Layer 4 of a small transformer language model trained on English Wikipedia (8 layers, counted from 0, width 96).
A neuron adds its activation times its output weights to the MLP's output. To switch it off is to set its activation to zero at one token and run the rest of the model.
A neuron's activation on a vector x is quick GELU(weights . x), where the dot is the dot product. Quick GELU of z is z times sigmoid(1.702 z).

Input weights of the MLP neurons that the questions are about. A number n stands for (n - 128) times 0.0051.
n7: 134, 126, 105, 107, 173, 120, 151, 111, 165, 106, 124, 138, 174, 181, 156, 164, 128, 154, 172, 145, 127, 129, 134, 144, 148, 115, 132, 141, 119, 169, 147, 164, 130, 109, 139, 136, 105, 113, 97, 150, 85, 107, 113, 156, 149, 160, 107, 157, 125, 103, 148, 137, 83, 129, 110, 118, 103, 148, 126, 122, 144, 127, 167, 136, 121, 162, 122, 117, 158, 159, 174, 125, 104, 131, 127, 150, 114, 114, 106, 113, 138, 148, 145, 127, 132, 123, 149, 96, 101, 183, 138, 140, 154, 127, 130, 149
n9: 156, 135, 118, 143, 145, 150, 93, 99, 110, 111, 116, 170, 148, 119, 134, 126, 118, 82, 135, 136, 167, 96, 138, 130, 135, 96, 115, 136, 43, 119, 142, 95, 138, 118, 168, 172, 140, 96, 109, 87, 95, 103, 109, 153, 115, 104, 138, 117, 125, 151, 107, 107, 110, 134, 154, 155, 79, 117, 171, 125, 134, 137, 103, 166, 113, 97, 117, 112, 66, 114, 171, 63, 118, 114, 86, 145, 100, 125, 161, 179, 170, 156, 95, 104, 140, 139, 109, 117, 142, 116, 131, 114, 64, 117, 128, 94
n189: 160, 98, 175, 123, 196, 95, 147, 154, 91, 98, 87, 145, 156, 91, 106, 164, 106, 74, 137, 142, 115, 75, 63, 185, 104, 119, 148, 107, 133, 126, 77, 83, 77, 115, 144, 123, 138, 120, 60, 22, 96, 143, 179, 88, 155, 99, 144, 97, 128, 214, 160, 61, 148, 155, 149, 92, 135, 127, 167, 104, 248, 61, 103, 182, 151, 142, 148, 111, 109, 77, 143, 114, 85, 128, 74, 117, 98, 86, 176, 88, 145, 97, 184, 127, 165, 134, 57, 50, 150, 166, 122, 168, 138, 119, 121, 86
n352: 117, 79, 87, 119, 123, 125, 103, 168, 127, 122, 129, 133, 112, 91, 133, 144, 131, 160, 186, 148, 94, 106, 140, 118, 119, 110, 152, 106, 92, 103, 142, 158, 121, 94, 130, 164, 148, 150, 71, 171, 179, 163, 143, 132, 109, 175, 141, 152, 131, 148, 63, 93, 140, 113, 83, 116, 173, 125, 150, 157, 101, 155, 108, 121, 126, 124, 148, 118, 78, 123, 121, 150, 124, 141, 120, 126, 53, 127, 137, 166, 120, 114, 104, 135, 170, 62, 131, 124, 80, 131, 113, 76, 96, 106, 128, 188
n469: 90, 108, 117, 120, 164, 112, 132, 157, 129, 139, 127, 134, 146, 98, 133, 155, 150, 147, 153, 95, 123, 121, 145, 132, 118, 74, 85, 133, 94, 131, 138, 137, 106, 150, 128, 168, 97, 115, 151, 138, 68, 116, 146, 73, 188, 165, 104, 104, 130, 136, 103, 142, 99, 62, 96, 155, 109, 145, 121, 141, 144, 151, 130, 102, 130, 160, 101, 101, 109, 131, 144, 96, 184, 131, 186, 108, 179, 89, 130, 125, 96, 126, 107, 131, 158, 134, 94, 92, 141, 175, 140, 122, 152, 96, 149, 149
n626: 136, 123, 126, 139, 111, 179, 152, 163, 113, 154, 134, 112, 123, 136, 146, 144, 116, 157, 163, 127, 160, 143, 106, 87, 123, 97, 117, 124, 113, 178, 154, 88, 77, 102, 107, 141, 96, 141, 167, 128, 106, 124, 124, 129, 162, 96, 140, 166, 108, 103, 127, 126, 102, 136, 120, 101, 107, 148, 117, 158, 127, 100, 108, 119, 91, 118, 116, 138, 128, 75, 111, 139, 116, 138, 142, 141, 80, 149, 66, 114, 140, 167, 142, 108, 143, 143, 117, 109, 146, 148, 67, 118, 98, 119, 155, 91
n637: 152, 131, 142, 147, 174, 88, 93, 91, 125, 64, 84, 171, 140, 82, 137, 155, 126, 88, 129, 168, 86, 61, 107, 150, 127, 119, 195, 98, 142, 108, 93, 78, 153, 131, 162, 162, 148, 90, 104, 69, 107, 96, 177, 130, 122, 135, 136, 122, 153, 161, 121, 117, 126, 106, 149, 136, 137, 165, 140, 139, 136, 67, 118, 146, 153, 113, 152, 96, 131, 100, 123, 127, 101, 91, 113, 113, 108, 61, 143, 112, 153, 155, 156, 154, 122, 133, 124, 108, 103, 161, 125, 133, 145, 100, 111, 116
n698: 170, 104, 126, 76, 126, 127, 114, 136, 71, 150, 121, 170, 143, 110, 154, 116, 176, 119, 119, 115, 117, 140, 93, 90, 127, 130, 146, 140, 145, 119, 108, 116, 119, 80, 190, 67, 189, 131, 104, 90, 162, 137, 146, 183, 119, 143, 115, 145, 168, 122, 75, 118, 157, 113, 144, 168, 141, 108, 115, 150, 138, 115, 116, 125, 123, 87, 144, 122, 91, 63, 115, 139, 144, 157, 89, 121, 86, 69, 161, 110, 110, 134, 158, 151, 135, 131, 89, 111, 151, 125, 131, 117, 133, 129, 137, 138
n707: 150, 84, 141, 152, 109, 130, 109, 135, 95, 123, 72, 126, 134, 123, 146, 120, 106, 100, 113, 128, 221, 104, 113, 127, 114, 108, 155, 123, 110, 145, 135, 145, 89, 120, 162, 133, 112, 116, 174, 119, 117, 166, 160, 148, 99, 146, 144, 151, 125, 158, 100, 113, 146, 152, 106, 141, 145, 121, 128, 127, 144, 144, 151, 133, 120, 170, 135, 144, 123, 127, 131, 151, 97, 102, 159, 130, 168, 102, 146, 145, 159, 123, 118, 63, 92, 136, 101, 126, 170, 129, 129, 123, 194, 101, 113, 86

Output weights of the MLP neurons that the questions are about. A number n stands for (n - 128) times 0.0093.
n7: 98, 125, 106, 131, 143, 147, 89, 142, 100, 129, 152, 101, 114, 145, 118, 128, 137, 80, 135, 122, 86, 127, 133, 148, 135, 140, 93, 118, 144, 184, 138, 157, 117, 138, 137, 105, 147, 140, 129, 138, 141, 149, 111, 132, 108, 110, 138, 116, 125, 151, 95, 140, 132, 112, 149, 140, 155, 134, 112, 122, 122, 183, 98, 102, 144, 151, 101, 129, 158, 170, 124, 161, 111, 116, 118, 123, 149, 168, 159, 125, 155, 123, 93, 177, 156, 155, 95, 156, 110, 96, 88, 153, 131, 160, 147, 162
n9: 163, 133, 75, 145, 136, 97, 129, 147, 138, 134, 101, 142, 135, 173, 115, 99, 144, 77, 160, 88, 132, 126, 166, 131, 167, 132, 106, 146, 123, 134, 168, 117, 107, 122, 136, 151, 134, 118, 138, 135, 167, 135, 120, 159, 115, 144, 91, 131, 111, 73, 92, 162, 128, 158, 128, 157, 103, 142, 154, 115, 79, 128, 129, 113, 135, 152, 152, 139, 147, 175, 126, 120, 133, 162, 172, 133, 102, 149, 179, 181, 111, 116, 132, 97, 153, 156, 124, 132, 126, 113, 148, 132, 127, 116, 150, 148
n189: 149, 53, 124, 77, 181, 129, 105, 172, 167, 99, 114, 132, 80, 81, 134, 143, 72, 108, 94, 191, 124, 66, 104, 144, 155, 36, 136, 60, 131, 148, 64, 160, 80, 147, 160, 136, 93, 144, 130, 119, 52, 166, 190, 76, 112, 90, 184, 97, 149, 210, 125, 99, 115, 129, 139, 79, 83, 116, 186, 66, 249, 54, 157, 200, 180, 83, 145, 124, 139, 161, 123, 127, 61, 159, 143, 70, 137, 63, 151, 46, 123, 63, 115, 160, 108, 115, 63, 152, 113, 146, 139, 169, 132, 149, 134, 111
n352: 161, 98, 152, 125, 99, 144, 146, 148, 171, 127, 126, 126, 116, 134, 104, 116, 114, 129, 140, 136, 170, 108, 110, 130, 91, 126, 125, 126, 139, 134, 139, 180, 101, 126, 133, 142, 143, 131, 123, 88, 118, 142, 180, 124, 112, 110, 150, 134, 154, 126, 163, 127, 169, 97, 105, 116, 158, 116, 100, 138, 113, 160, 141, 128, 105, 112, 124, 124, 117, 99, 119, 131, 145, 137, 122, 96, 174, 115, 134, 120, 99, 126, 104, 138, 120, 120, 131, 141, 126, 144, 132, 185, 116, 154, 131, 131
n469: 120, 117, 131, 137, 131, 140, 118, 127, 139, 89, 126, 110, 153, 137, 80, 99, 104, 93, 141, 84, 151, 137, 156, 109, 143, 150, 111, 112, 142, 100, 141, 131, 165, 158, 121, 118, 103, 110, 172, 109, 109, 99, 119, 184, 171, 134, 89, 118, 143, 119, 153, 130, 176, 107, 110, 126, 129, 123, 102, 116, 142, 98, 140, 136, 123, 92, 172, 152, 152, 133, 158, 132, 132, 152, 129, 128, 148, 138, 131, 123, 131, 93, 118, 134, 136, 104, 142, 117, 134, 124, 127, 159, 136, 165, 133, 142
n626: 110, 124, 111, 122, 148, 130, 135, 92, 146, 138, 110, 127, 143, 122, 110, 132, 161, 124, 145, 156, 125, 112, 105, 111, 122, 118, 121, 142, 123, 128, 120, 150, 107, 154, 106, 111, 137, 124, 136, 113, 102, 117, 147, 125, 96, 134, 103, 129, 185, 126, 139, 160, 141, 105, 168, 118, 104, 116, 134, 115, 123, 142, 120, 120, 188, 103, 109, 138, 102, 138, 147, 112, 119, 162, 150, 166, 156, 139, 136, 106, 145, 123, 114, 138, 126, 148, 143, 142, 140, 125, 95, 129, 113, 152, 127, 115
n637: 140, 102, 150, 155, 131, 136, 144, 116, 139, 142, 126, 97, 116, 98, 135, 140, 120, 110, 145, 116, 146, 119, 125, 177, 160, 96, 110, 108, 149, 153, 131, 155, 147, 134, 148, 122, 107, 153, 94, 86, 126, 155, 127, 148, 133, 151, 134, 138, 146, 161, 123, 95, 123, 129, 110, 152, 96, 131, 123, 72, 231, 119, 167, 122, 161, 118, 155, 94, 145, 154, 108, 147, 109, 122, 146, 103, 145, 89, 155, 128, 152, 132, 157, 115, 135, 142, 104, 159, 113, 145, 135, 137, 127, 124, 136, 125
n698: 156, 121, 89, 134, 130, 153, 167, 133, 152, 141, 117, 53, 170, 142, 141, 139, 91, 113, 151, 96, 137, 182, 153, 156, 123, 132, 92, 104, 156, 155, 124, 97, 123, 127, 119, 150, 126, 139, 134, 127, 141, 114, 100, 141, 139, 142, 122, 121, 97, 128, 151, 103, 99, 93, 133, 128, 100, 120, 131, 122, 144, 79, 132, 140, 138, 131, 116, 78, 140, 152, 103, 145, 148, 123, 139, 133, 97, 158, 101, 143, 155, 127, 84, 160, 131, 124, 111, 102, 129, 101, 137, 110, 149, 116, 143, 124
n707: 164, 170, 140, 143, 134, 150, 111, 114, 135, 130, 108, 135, 146, 188, 166, 131, 134, 116, 138, 104, 111, 114, 99, 188, 157, 130, 171, 148, 154, 126, 153, 100, 111, 99, 163, 154, 95, 138, 112, 150, 120, 157, 147, 132, 168, 155, 158, 137, 110, 130, 151, 140, 174, 134, 100, 134, 152, 100, 192, 132, 162, 59, 104, 108, 97, 128, 164, 101, 85, 126, 130, 100, 76, 96, 108, 135, 119, 155, 83, 161, 110, 151, 119, 108, 79, 134, 109, 92, 110, 169, 125, 152, 117, 155, 93, 159

Each question names a token from some text and the token that comes next. It shows the vector x that enters the MLP there. A number n stands for (n - 128) times 0.044.

Then comes g, the gradient of the next token's log-probability with respect to the MLP's output, scaled to length 1. A neuron's effect is roughly proportional to its activation times (output weights . g). A number n stands for (n - 128) times 0.0038.

"-", then "up"
x: 67, 151, 68, 126, 104, 142, 112, 105, 100, 63, 122, 117, 50, 91, 109, 124, 123, 159, 91, 143, 141, 108, 114, 78, 162, 188, 138, 166, 132, 150, 157, 134, 152, 137, 110, 114, 143, 151, 135, 130, 145, 130, 129, 113, 137, 125, 91, 134, 152, 177, 132, 105, 138, 104, 142, 138, 116, 99, 110, 112, 161, 115, 140, 124, 139, 92, 96, 170, 168, 163, 137, 144, 136, 114, 131, 127, 122, 130, 109, 107, 117, 119, 124, 132, 84, 154, 124, 137, 138, 119, 121, 126, 131, 139, 120, 113
g: 92, 100, 128, 121, 150, 126, 124, 147, 80, 132, 187, 103, 88, 84, 136, 109, 116, 97, 155, 115, 130, 130, 133, 93, 174, 120, 179, 157, 142, 135, 144, 124, 126, 97, 130, 144, 116, 101, 188, 78, 143, 133, 115, 108, 123, 101, 107, 120, 129, 194, 119, 119, 148, 137, 81, 185, 122, 94, 149, 132, 89, 107, 139, 146, 91, 136, 76, 141, 120, 118, 166, 154, 105, 95, 100, 103, 146, 109, 108, 119, 114, 182, 130, 128, 129, 128, 119, 130, 92, 119, 180, 94, 98, 91, 147, 131
Which neuron, switched off, lowers the next token's probability most? n626

"D", then "EA"
x: 93, 166, 120, 123, 107, 159, 115, 121, 137, 116, 140, 115, 82, 129, 106, 107, 141, 119, 93, 162, 113, 105, 120, 106, 180, 164, 109, 151, 112, 100, 137, 165, 107, 136, 71, 133, 154, 143, 106, 118, 106, 144, 115, 112, 161, 111, 134, 99, 115, 161, 129, 153, 135, 110, 158, 144, 121, 98, 111, 87, 150, 86, 135, 130, 113, 77, 118, 222, 163, 123, 146, 136, 141, 113, 122, 111, 94, 132, 138, 125, 135, 151, 100, 99, 145, 111, 150, 123, 108, 107, 154, 108, 121, 123, 131, 118
g: 99, 123, 137, 50, 142, 103, 121, 117, 121, 147, 128, 104, 138, 139, 149, 103, 121, 135, 110, 100, 111, 142, 180, 148, 104, 115, 109, 144, 123, 137, 127, 94, 125, 88, 152, 156, 166, 139, 147, 187, 117, 145, 113, 101, 124, 155, 129, 128, 173, 137, 186, 148, 158, 156, 147, 118, 118, 117, 164, 164, 116, 120, 125, 101, 128, 162, 144, 177, 119, 164, 125, 112, 104, 193, 135, 101, 143, 168, 186, 142, 152, 155, 84, 103, 114, 113, 107, 78, 160, 109, 152, 118, 78, 121, 139, 94
Which neuron, switched off, lowers the next token's probability most? n9

"ve", then " v"
x: 104, 125, 105, 120, 115, 135, 130, 127, 134, 116, 132, 103, 68, 138, 130, 135, 134, 153, 99, 151, 139, 71, 94, 130, 178, 168, 143, 136, 131, 110, 155, 147, 130, 126, 137, 110, 138, 123, 118, 108, 125, 129, 124, 115, 174, 126, 106, 110, 145, 175, 96, 160, 148, 129, 135, 149, 117, 84, 96, 96, 168, 73, 158, 124, 105, 76, 106, 143, 164, 125, 129, 152, 146, 109, 117, 100, 107, 79, 104, 109, 125, 112, 107, 134, 135, 156, 146, 122, 111, 131, 164, 126, 155, 152, 128, 116
g: 135, 153, 136, 88, 145, 144, 151, 174, 121, 143, 64, 78, 97, 149, 112, 155, 150, 170, 127, 164, 94, 126, 178, 137, 129, 151, 77, 166, 121, 123, 123, 88, 115, 135, 139, 147, 158, 94, 158, 135, 160, 115, 97, 134, 134, 138, 140, 160, 115, 121, 124, 64, 131, 92, 153, 98, 100, 130, 143, 132, 191, 111, 68, 133, 137, 141, 103, 142, 142, 134, 152, 140, 111, 179, 115, 166, 87, 153, 150, 144, 159, 121, 114, 131, 95, 136, 130, 132, 104, 118, 105, 130, 138, 128, 194, 132
Which neuron, switched off, lowers the next token's probability most? n698

"s", then " director"
x: 80, 132, 109, 129, 156, 151, 121, 155, 118, 116, 144, 128, 69, 112, 125, 115, 132, 113, 96, 178, 153, 106, 114, 114, 183, 196, 135, 157, 137, 111, 116, 136, 142, 145, 109, 146, 158, 129, 148, 127, 130, 137, 103, 118, 159, 97, 128, 133, 122, 124, 132, 142, 150, 91, 136, 147, 104, 107, 119, 82, 161, 84, 119, 114, 94, 67, 123, 174, 170, 131, 136, 148, 137, 127, 118, 106, 78, 143, 104, 111, 140, 147, 105, 134, 116, 160, 162, 169, 125, 131, 134, 131, 116, 138, 144, 118
g: 76, 92, 142, 121, 106, 129, 129, 137, 132, 85, 163, 145, 148, 112, 116, 190, 143, 89, 108, 96, 148, 118, 53, 145, 145, 139, 97, 167, 148, 120, 160, 132, 170, 123, 64, 100, 126, 115, 109, 134, 99, 90, 162, 130, 114, 164, 121, 129, 141, 105, 120, 146, 120, 170, 139, 134, 157, 113, 90, 150, 118, 141, 154, 130, 105, 138, 161, 155, 129, 124, 111, 172, 126, 136, 152, 120, 162, 98, 98, 117, 167, 77, 96, 136, 164, 133, 119, 153, 137, 168, 171, 179, 122, 97, 115, 135
Which neuron, switched off, lowers the next token's probability most? n698

" off", then " the"
x: 110, 137, 103, 141, 84, 119, 122, 131, 161, 70, 126, 119, 64, 118, 89, 112, 137, 146, 109, 167, 153, 65, 131, 100, 173, 158, 140, 134, 130, 147, 134, 128, 146, 164, 130, 128, 157, 136, 139, 114, 113, 119, 130, 81, 133, 139, 142, 105, 138, 160, 111, 137, 131, 84, 135, 150, 142, 93, 110, 91, 156, 91, 135, 96, 123, 87, 140, 155, 160, 132, 150, 130, 141, 69, 110, 111, 130, 111, 142, 101, 138, 103, 121, 121, 97, 170, 160, 130, 122, 153, 122, 121, 145, 119, 120, 115
g: 188, 113, 146, 200, 97, 130, 104, 165, 136, 135, 33, 145, 130, 124, 110, 101, 127, 128, 117, 150, 144, 142, 128, 146, 134, 141, 90, 166, 143, 101, 156, 140, 94, 145, 86, 133, 147, 98, 151, 92, 119, 105, 126, 98, 150, 115, 85, 131, 126, 124, 99, 123, 113, 156, 113, 158, 116, 160, 130, 148, 147, 158, 144, 145, 128, 125, 123, 193, 154, 122, 93, 192, 127, 123, 143, 88, 147, 121, 133, 114, 106, 105, 139, 123, 106, 118, 141, 173, 127, 129, 94, 120, 178, 96, 118, 171
Which neuron, switched off, lowers the next token's probability most? n637

"'", then "s"
x: 89, 155, 71, 141, 90, 132, 122, 124, 136, 133, 134, 116, 20, 121, 92, 149, 114, 127, 94, 167, 133, 100, 112, 79, 139, 159, 105, 148, 124, 147, 142, 134, 150, 172, 114, 152, 133, 153, 141, 120, 126, 118, 121, 113, 160, 98, 125, 128, 105, 130, 117, 118, 156, 108, 129, 161, 134, 101, 119, 93, 185, 79, 124, 129, 117, 74, 106, 151, 171, 126, 166, 132, 135, 131, 120, 107, 126, 143, 100, 106, 125, 117, 119, 121, 125, 159, 141, 146, 125, 112, 116, 138, 137, 155, 133, 113
g: 109, 156, 70, 145, 153, 153, 123, 111, 153, 107, 138, 139, 146, 96, 85, 150, 133, 125, 132, 104, 103, 90, 111, 94, 143, 88, 66, 152, 74, 124, 117, 140, 100, 159, 79, 130, 95, 136, 167, 114, 81, 125, 98, 130, 131, 106, 125, 110, 146, 125, 138, 106, 154, 132, 121, 115, 154, 138, 111, 145, 83, 185, 134, 162, 159, 116, 126, 133, 139, 109, 143, 77, 134, 205, 162, 134, 154, 116, 93, 110, 129, 77, 150, 102, 160, 118, 128, 70, 136, 125, 126, 101, 117, 111, 112, 118
Which neuron, switched off, lowers the next token's probability most? n626

" br", then "ill"
x: 123, 148, 114, 117, 75, 124, 101, 134, 144, 109, 164, 95, 39, 117, 86, 127, 142, 150, 107, 159, 142, 100, 122, 119, 181, 137, 122, 127, 155, 124, 138, 163, 148, 144, 95, 133, 163, 135, 121, 114, 132, 153, 139, 87, 142, 102, 138, 122, 138, 134, 128, 137, 147, 106, 144, 133, 137, 90, 133, 91, 125, 92, 134, 120, 111, 71, 111, 183, 150, 149, 143, 160, 124, 120, 127, 119, 139, 85, 97, 91, 119, 127, 130, 128, 124, 151, 167, 118, 105, 111, 113, 172, 148, 131, 150, 94
g: 91, 100, 151, 175, 109, 110, 104, 136, 116, 98, 155, 129, 121, 126, 123, 147, 138, 134, 176, 138, 101, 136, 91, 93, 100, 167, 88, 174, 104, 158, 129, 181, 159, 106, 93, 139, 79, 146, 127, 90, 153, 172, 68, 91, 126, 153, 67, 77, 127, 135, 138, 120, 139, 175, 96, 153, 142, 137, 151, 123, 109, 138, 114, 169, 119, 89, 113, 106, 136, 108, 164, 116, 108, 87, 113, 145, 152, 158, 101, 97, 127, 132, 144, 132, 157, 102, 93, 114, 120, 130, 150, 153, 110, 137, 109, 155
Which neuron, switched off, lowers the next token's probability most? n189

" eye", then "-"
x: 71, 135, 88, 125, 96, 144, 139, 123, 142, 125, 161, 110, 34, 105, 97, 108, 134, 132, 125, 154, 126, 99, 118, 117, 197, 179, 128, 136, 114, 113, 142, 145, 144, 159, 104, 107, 155, 113, 117, 133, 126, 164, 135, 129, 135, 117, 124, 104, 127, 161, 108, 138, 119, 115, 135, 122, 140, 109, 116, 82, 167, 99, 128, 108, 105, 64, 110, 168, 155, 144, 169, 139, 153, 133, 133, 120, 118, 102, 131, 99, 140, 102, 113, 128, 114, 175, 184, 108, 116, 144, 125, 145, 146, 131, 127, 125
g: 55, 50, 133, 121, 121, 96, 135, 132, 167, 138, 128, 111, 115, 148, 168, 137, 120, 110, 117, 145, 99, 183, 143, 147, 131, 158, 124, 106, 170, 135, 170, 109, 140, 114, 114, 104, 139, 140, 126, 138, 167, 115, 69, 147, 168, 156, 123, 117, 164, 152, 89, 118, 128, 124, 101, 170, 138, 137, 135, 121, 125, 85, 143, 114, 130, 157, 150, 145, 132, 164, 117, 161, 100, 79, 138, 115, 145, 95, 141, 133, 126, 194, 103, 96, 91, 109, 148, 149, 134, 157, 125, 105, 132, 148, 108, 191
Which neuron, switched off, lowers the next token's probability most? n352

"ss", then "enti"
x: 70, 153, 129, 136, 117, 150, 144, 115, 144, 104, 164, 125, 109, 114, 114, 103, 168, 161, 119, 123, 146, 134, 136, 119, 192, 165, 133, 147, 150, 91, 126, 150, 135, 126, 108, 116, 155, 129, 125, 126, 131, 153, 125, 130, 155, 140, 93, 84, 138, 158, 131, 84, 109, 125, 136, 141, 150, 134, 103, 93, 149, 124, 168, 104, 106, 87, 128, 159, 146, 163, 161, 157, 161, 79, 146, 129, 93, 119, 113, 102, 111, 110, 109, 131, 98, 179, 139, 130, 92, 124, 125, 144, 104, 161, 126, 122
g: 72, 95, 144, 85, 114, 144, 168, 131, 100, 162, 126, 139, 147, 133, 107, 151, 88, 129, 124, 113, 165, 144, 132, 116, 103, 127, 146, 132, 141, 92, 127, 114, 169, 152, 122, 113, 98, 99, 120, 123, 99, 118, 91, 148, 116, 162, 186, 93, 143, 171, 145, 119, 175, 138, 135, 124, 123, 125, 141, 157, 124, 103, 154, 131, 142, 111, 172, 160, 104, 143, 130, 104, 154, 136, 131, 103, 120, 142, 110, 121, 145, 96, 108, 181, 153, 182, 217, 123, 169, 107, 128, 134, 175, 146, 85, 167
Which neuron, switched off, raises the next token's probability most? n469

"R", then " and"
x: 83, 174, 110, 136, 110, 131, 139, 129, 129, 93, 142, 94, 136, 136, 91, 109, 140, 134, 112, 170, 108, 107, 118, 101, 162, 147, 127, 154, 128, 115, 130, 162, 103, 157, 79, 120, 161, 156, 122, 121, 116, 132, 138, 122, 148, 105, 144, 92, 123, 158, 143, 154, 144, 68, 148, 137, 126, 87, 100, 97, 152, 88, 118, 143, 100, 93, 124, 210, 154, 124, 164, 121, 131, 100, 124, 110, 96, 134, 142, 131, 113, 145, 95, 101, 131, 115, 149, 118, 105, 122, 154, 140, 124, 128, 127, 121
g: 84, 130, 85, 186, 101, 99, 134, 86, 133, 131, 126, 148, 82, 122, 151, 158, 127, 161, 129, 96, 161, 117, 156, 107, 88, 117, 155, 127, 89, 71, 143, 169, 97, 128, 97, 154, 119, 150, 136, 141, 132, 104, 141, 150, 114, 139, 89, 138, 112, 125, 114, 101, 181, 130, 168, 140, 64, 187, 146, 144, 165, 81, 126, 126, 89, 95, 76, 97, 139, 115, 116, 120, 153, 139, 139, 104, 109, 101, 103, 146, 155, 125, 113, 113, 108, 144, 153, 153, 122, 133, 121, 142, 127, 82, 147, 156
Which neuron, switched off, lowers the next token's probability most? n7

"ed", then " critics"
x: 106, 126, 100, 146, 73, 120, 114, 127, 110, 90, 143, 123, 82, 116, 96, 136, 129, 145, 109, 161, 134, 81, 129, 75, 149, 171, 164, 140, 138, 147, 137, 123, 133, 167, 125, 140, 138, 131, 137, 119, 142, 123, 141, 107, 163, 96, 109, 112, 108, 162, 115, 123, 150, 109, 134, 153, 149, 87, 109, 98, 178, 94, 139, 107, 119, 89, 86, 141, 158, 121, 141, 148, 131, 105, 91, 100, 100, 96, 119, 96, 119, 113, 128, 130, 99, 167, 154, 141, 126, 144, 147, 138, 158, 146, 129, 117
g: 175, 138, 75, 93, 131, 110, 114, 137, 168, 124, 121, 106, 151, 121, 128, 93, 108, 71, 152, 96, 151, 152, 126, 157, 135, 117, 80, 126, 173, 161, 99, 140, 136, 93, 113, 117, 163, 70, 126, 150, 144, 112, 141, 166, 102, 103, 101, 81, 141, 149, 124, 137, 125, 109, 157, 164, 95, 169, 90, 137, 145, 130, 142, 106, 125, 122, 125, 149, 116, 118, 143, 170, 132, 178, 138, 105, 119, 123, 168, 134, 122, 124, 139, 191, 150, 140, 110, 138, 172, 68, 153, 96, 95, 107, 112, 163
Which neuron, switched off, lowers the next token's probability most? n637

"ab", then "olic"
x: 95, 149, 125, 143, 82, 153, 121, 116, 140, 113, 157, 131, 60, 107, 103, 131, 174, 148, 106, 121, 148, 96, 133, 119, 166, 188, 97, 157, 133, 99, 134, 142, 124, 181, 111, 152, 146, 120, 107, 125, 114, 139, 142, 124, 145, 91, 127, 83, 132, 190, 154, 130, 100, 149, 143, 141, 134, 138, 146, 77, 136, 132, 148, 98, 142, 125, 112, 155, 123, 146, 162, 151, 149, 106, 125, 107, 130, 93, 129, 112, 107, 126, 116, 138, 142, 169, 152, 112, 96, 139, 133, 148, 130, 162, 156, 134
g: 150, 133, 180, 153, 111, 111, 99, 113, 107, 101, 136, 147, 99, 172, 164, 167, 144, 80, 151, 134, 113, 128, 145, 143, 99, 123, 135, 149, 118, 143, 134, 127, 132, 112, 119, 123, 123, 162, 72, 133, 134, 125, 116, 149, 89, 152, 184, 103, 164, 83, 142, 163, 102, 92, 61, 169, 119, 119, 142, 142, 137, 128, 133, 155, 79, 120, 127, 194, 151, 108, 91, 89, 163, 135, 153, 124, 106, 106, 107, 135, 139, 106, 104, 134, 145, 181, 149, 125, 68, 114, 163, 143, 119, 117, 97, 121
Which neuron, switched off, raises the next token's probability most? n469

" subs", then "c"
x: 63, 156, 114, 103, 78, 144, 129, 141, 149, 106, 127, 129, 50, 140, 94, 107, 153, 139, 111, 162, 136, 112, 120, 111, 179, 177, 102, 134, 123, 126, 139, 135, 114, 117, 103, 109, 186, 117, 118, 87, 113, 126, 92, 103, 100, 134, 110, 120, 136, 145, 132, 136, 113, 114, 160, 105, 104, 78, 118, 65, 133, 98, 147, 113, 131, 99, 119, 175, 127, 142, 130, 120, 139, 98, 131, 115, 103, 145, 116, 98, 93, 123, 85, 144, 131, 154, 150, 128, 113, 135, 145, 122, 136, 122, 144, 117
g: 104, 113, 130, 157, 133, 94, 155, 121, 129, 137, 92, 143, 174, 116, 98, 112, 129, 93, 106, 141, 91, 109, 109, 108, 117, 163, 127, 45, 112, 150, 132, 163, 124, 154, 148, 79, 120, 95, 162, 150, 197, 121, 79, 125, 114, 113, 136, 148, 132, 157, 116, 162, 156, 127, 130, 88, 149, 97, 116, 108, 134, 163, 119, 131, 130, 133, 97, 112, 150, 125, 148, 142, 126, 125, 78, 149, 146, 126, 110, 104, 126, 136, 111, 171, 144, 134, 143, 92, 131, 139, 85, 100, 60, 186, 120, 176
Which neuron, switched off, lowers the next token's probability most? n9

"amp", then "ire"
x: 73, 178, 118, 139, 120, 101, 148, 108, 162, 80, 136, 98, 65, 130, 116, 127, 180, 168, 92, 148, 155, 102, 133, 147, 177, 139, 130, 182, 133, 124, 149, 166, 130, 168, 94, 161, 136, 121, 110, 99, 123, 157, 121, 109, 143, 121, 99, 115, 114, 139, 132, 88, 115, 82, 130, 145, 128, 108, 111, 125, 151, 123, 149, 102, 122, 124, 130, 174, 126, 144, 151, 137, 126, 85, 130, 111, 121, 123, 128, 94, 116, 109, 124, 125, 108, 167, 146, 118, 110, 146, 125, 146, 124, 151, 119, 115
g: 181, 130, 130, 122, 120, 96, 122, 147, 160, 147, 84, 112, 158, 145, 108, 131, 159, 132, 91, 119, 132, 188, 134, 99, 156, 100, 113, 132, 165, 133, 112, 133, 127, 143, 142, 186, 97, 107, 148, 176, 128, 134, 121, 115, 112, 158, 129, 56, 130, 116, 124, 110, 144, 150, 129, 177, 107, 103, 130, 134, 99, 89, 175, 114, 169, 84, 90, 172, 142, 123, 167, 111, 139, 134, 101, 139, 137, 124, 163, 139, 138, 155, 110, 182, 166, 82, 111, 116, 145, 121, 113, 147, 112, 78, 159, 89
Which neuron, switched off, raises the next token's probability most? n7

"o", then " P"
x: 62, 155, 103, 151, 62, 130, 133, 96, 159, 117, 123, 105, 49, 115, 94, 148, 141, 136, 80, 144, 143, 104, 123, 97, 154, 184, 142, 148, 150, 135, 130, 139, 177, 157, 94, 103, 141, 146, 129, 137, 130, 116, 109, 112, 145, 94, 117, 124, 112, 137, 120, 131, 151, 104, 148, 136, 129, 95, 119, 120, 167, 115, 114, 135, 102, 74, 123, 168, 159, 160, 160, 115, 129, 92, 95, 98, 115, 105, 111, 154, 102, 135, 116, 135, 105, 136, 126, 148, 124, 132, 122, 126, 125, 153, 126, 119
g: 154, 150, 120, 107, 136, 141, 139, 125, 169, 159, 88, 144, 127, 99, 63, 110, 131, 113, 151, 98, 111, 109, 115, 131, 151, 117, 74, 157, 117, 176, 152, 108, 169, 148, 81, 115, 60, 141, 139, 97, 121, 136, 149, 106, 131, 158, 77, 117, 97, 127, 116, 167, 91, 170, 165, 133, 133, 105, 141, 108, 143, 120, 157, 145, 113, 158, 135, 141, 119, 144, 100, 142, 154, 141, 110, 172, 118, 124, 169, 162, 134, 156, 156, 172, 116, 113, 154, 170, 166, 147, 79, 105, 122, 76, 128, 126
Which neuron, switched off, raises the next token's probability most? n9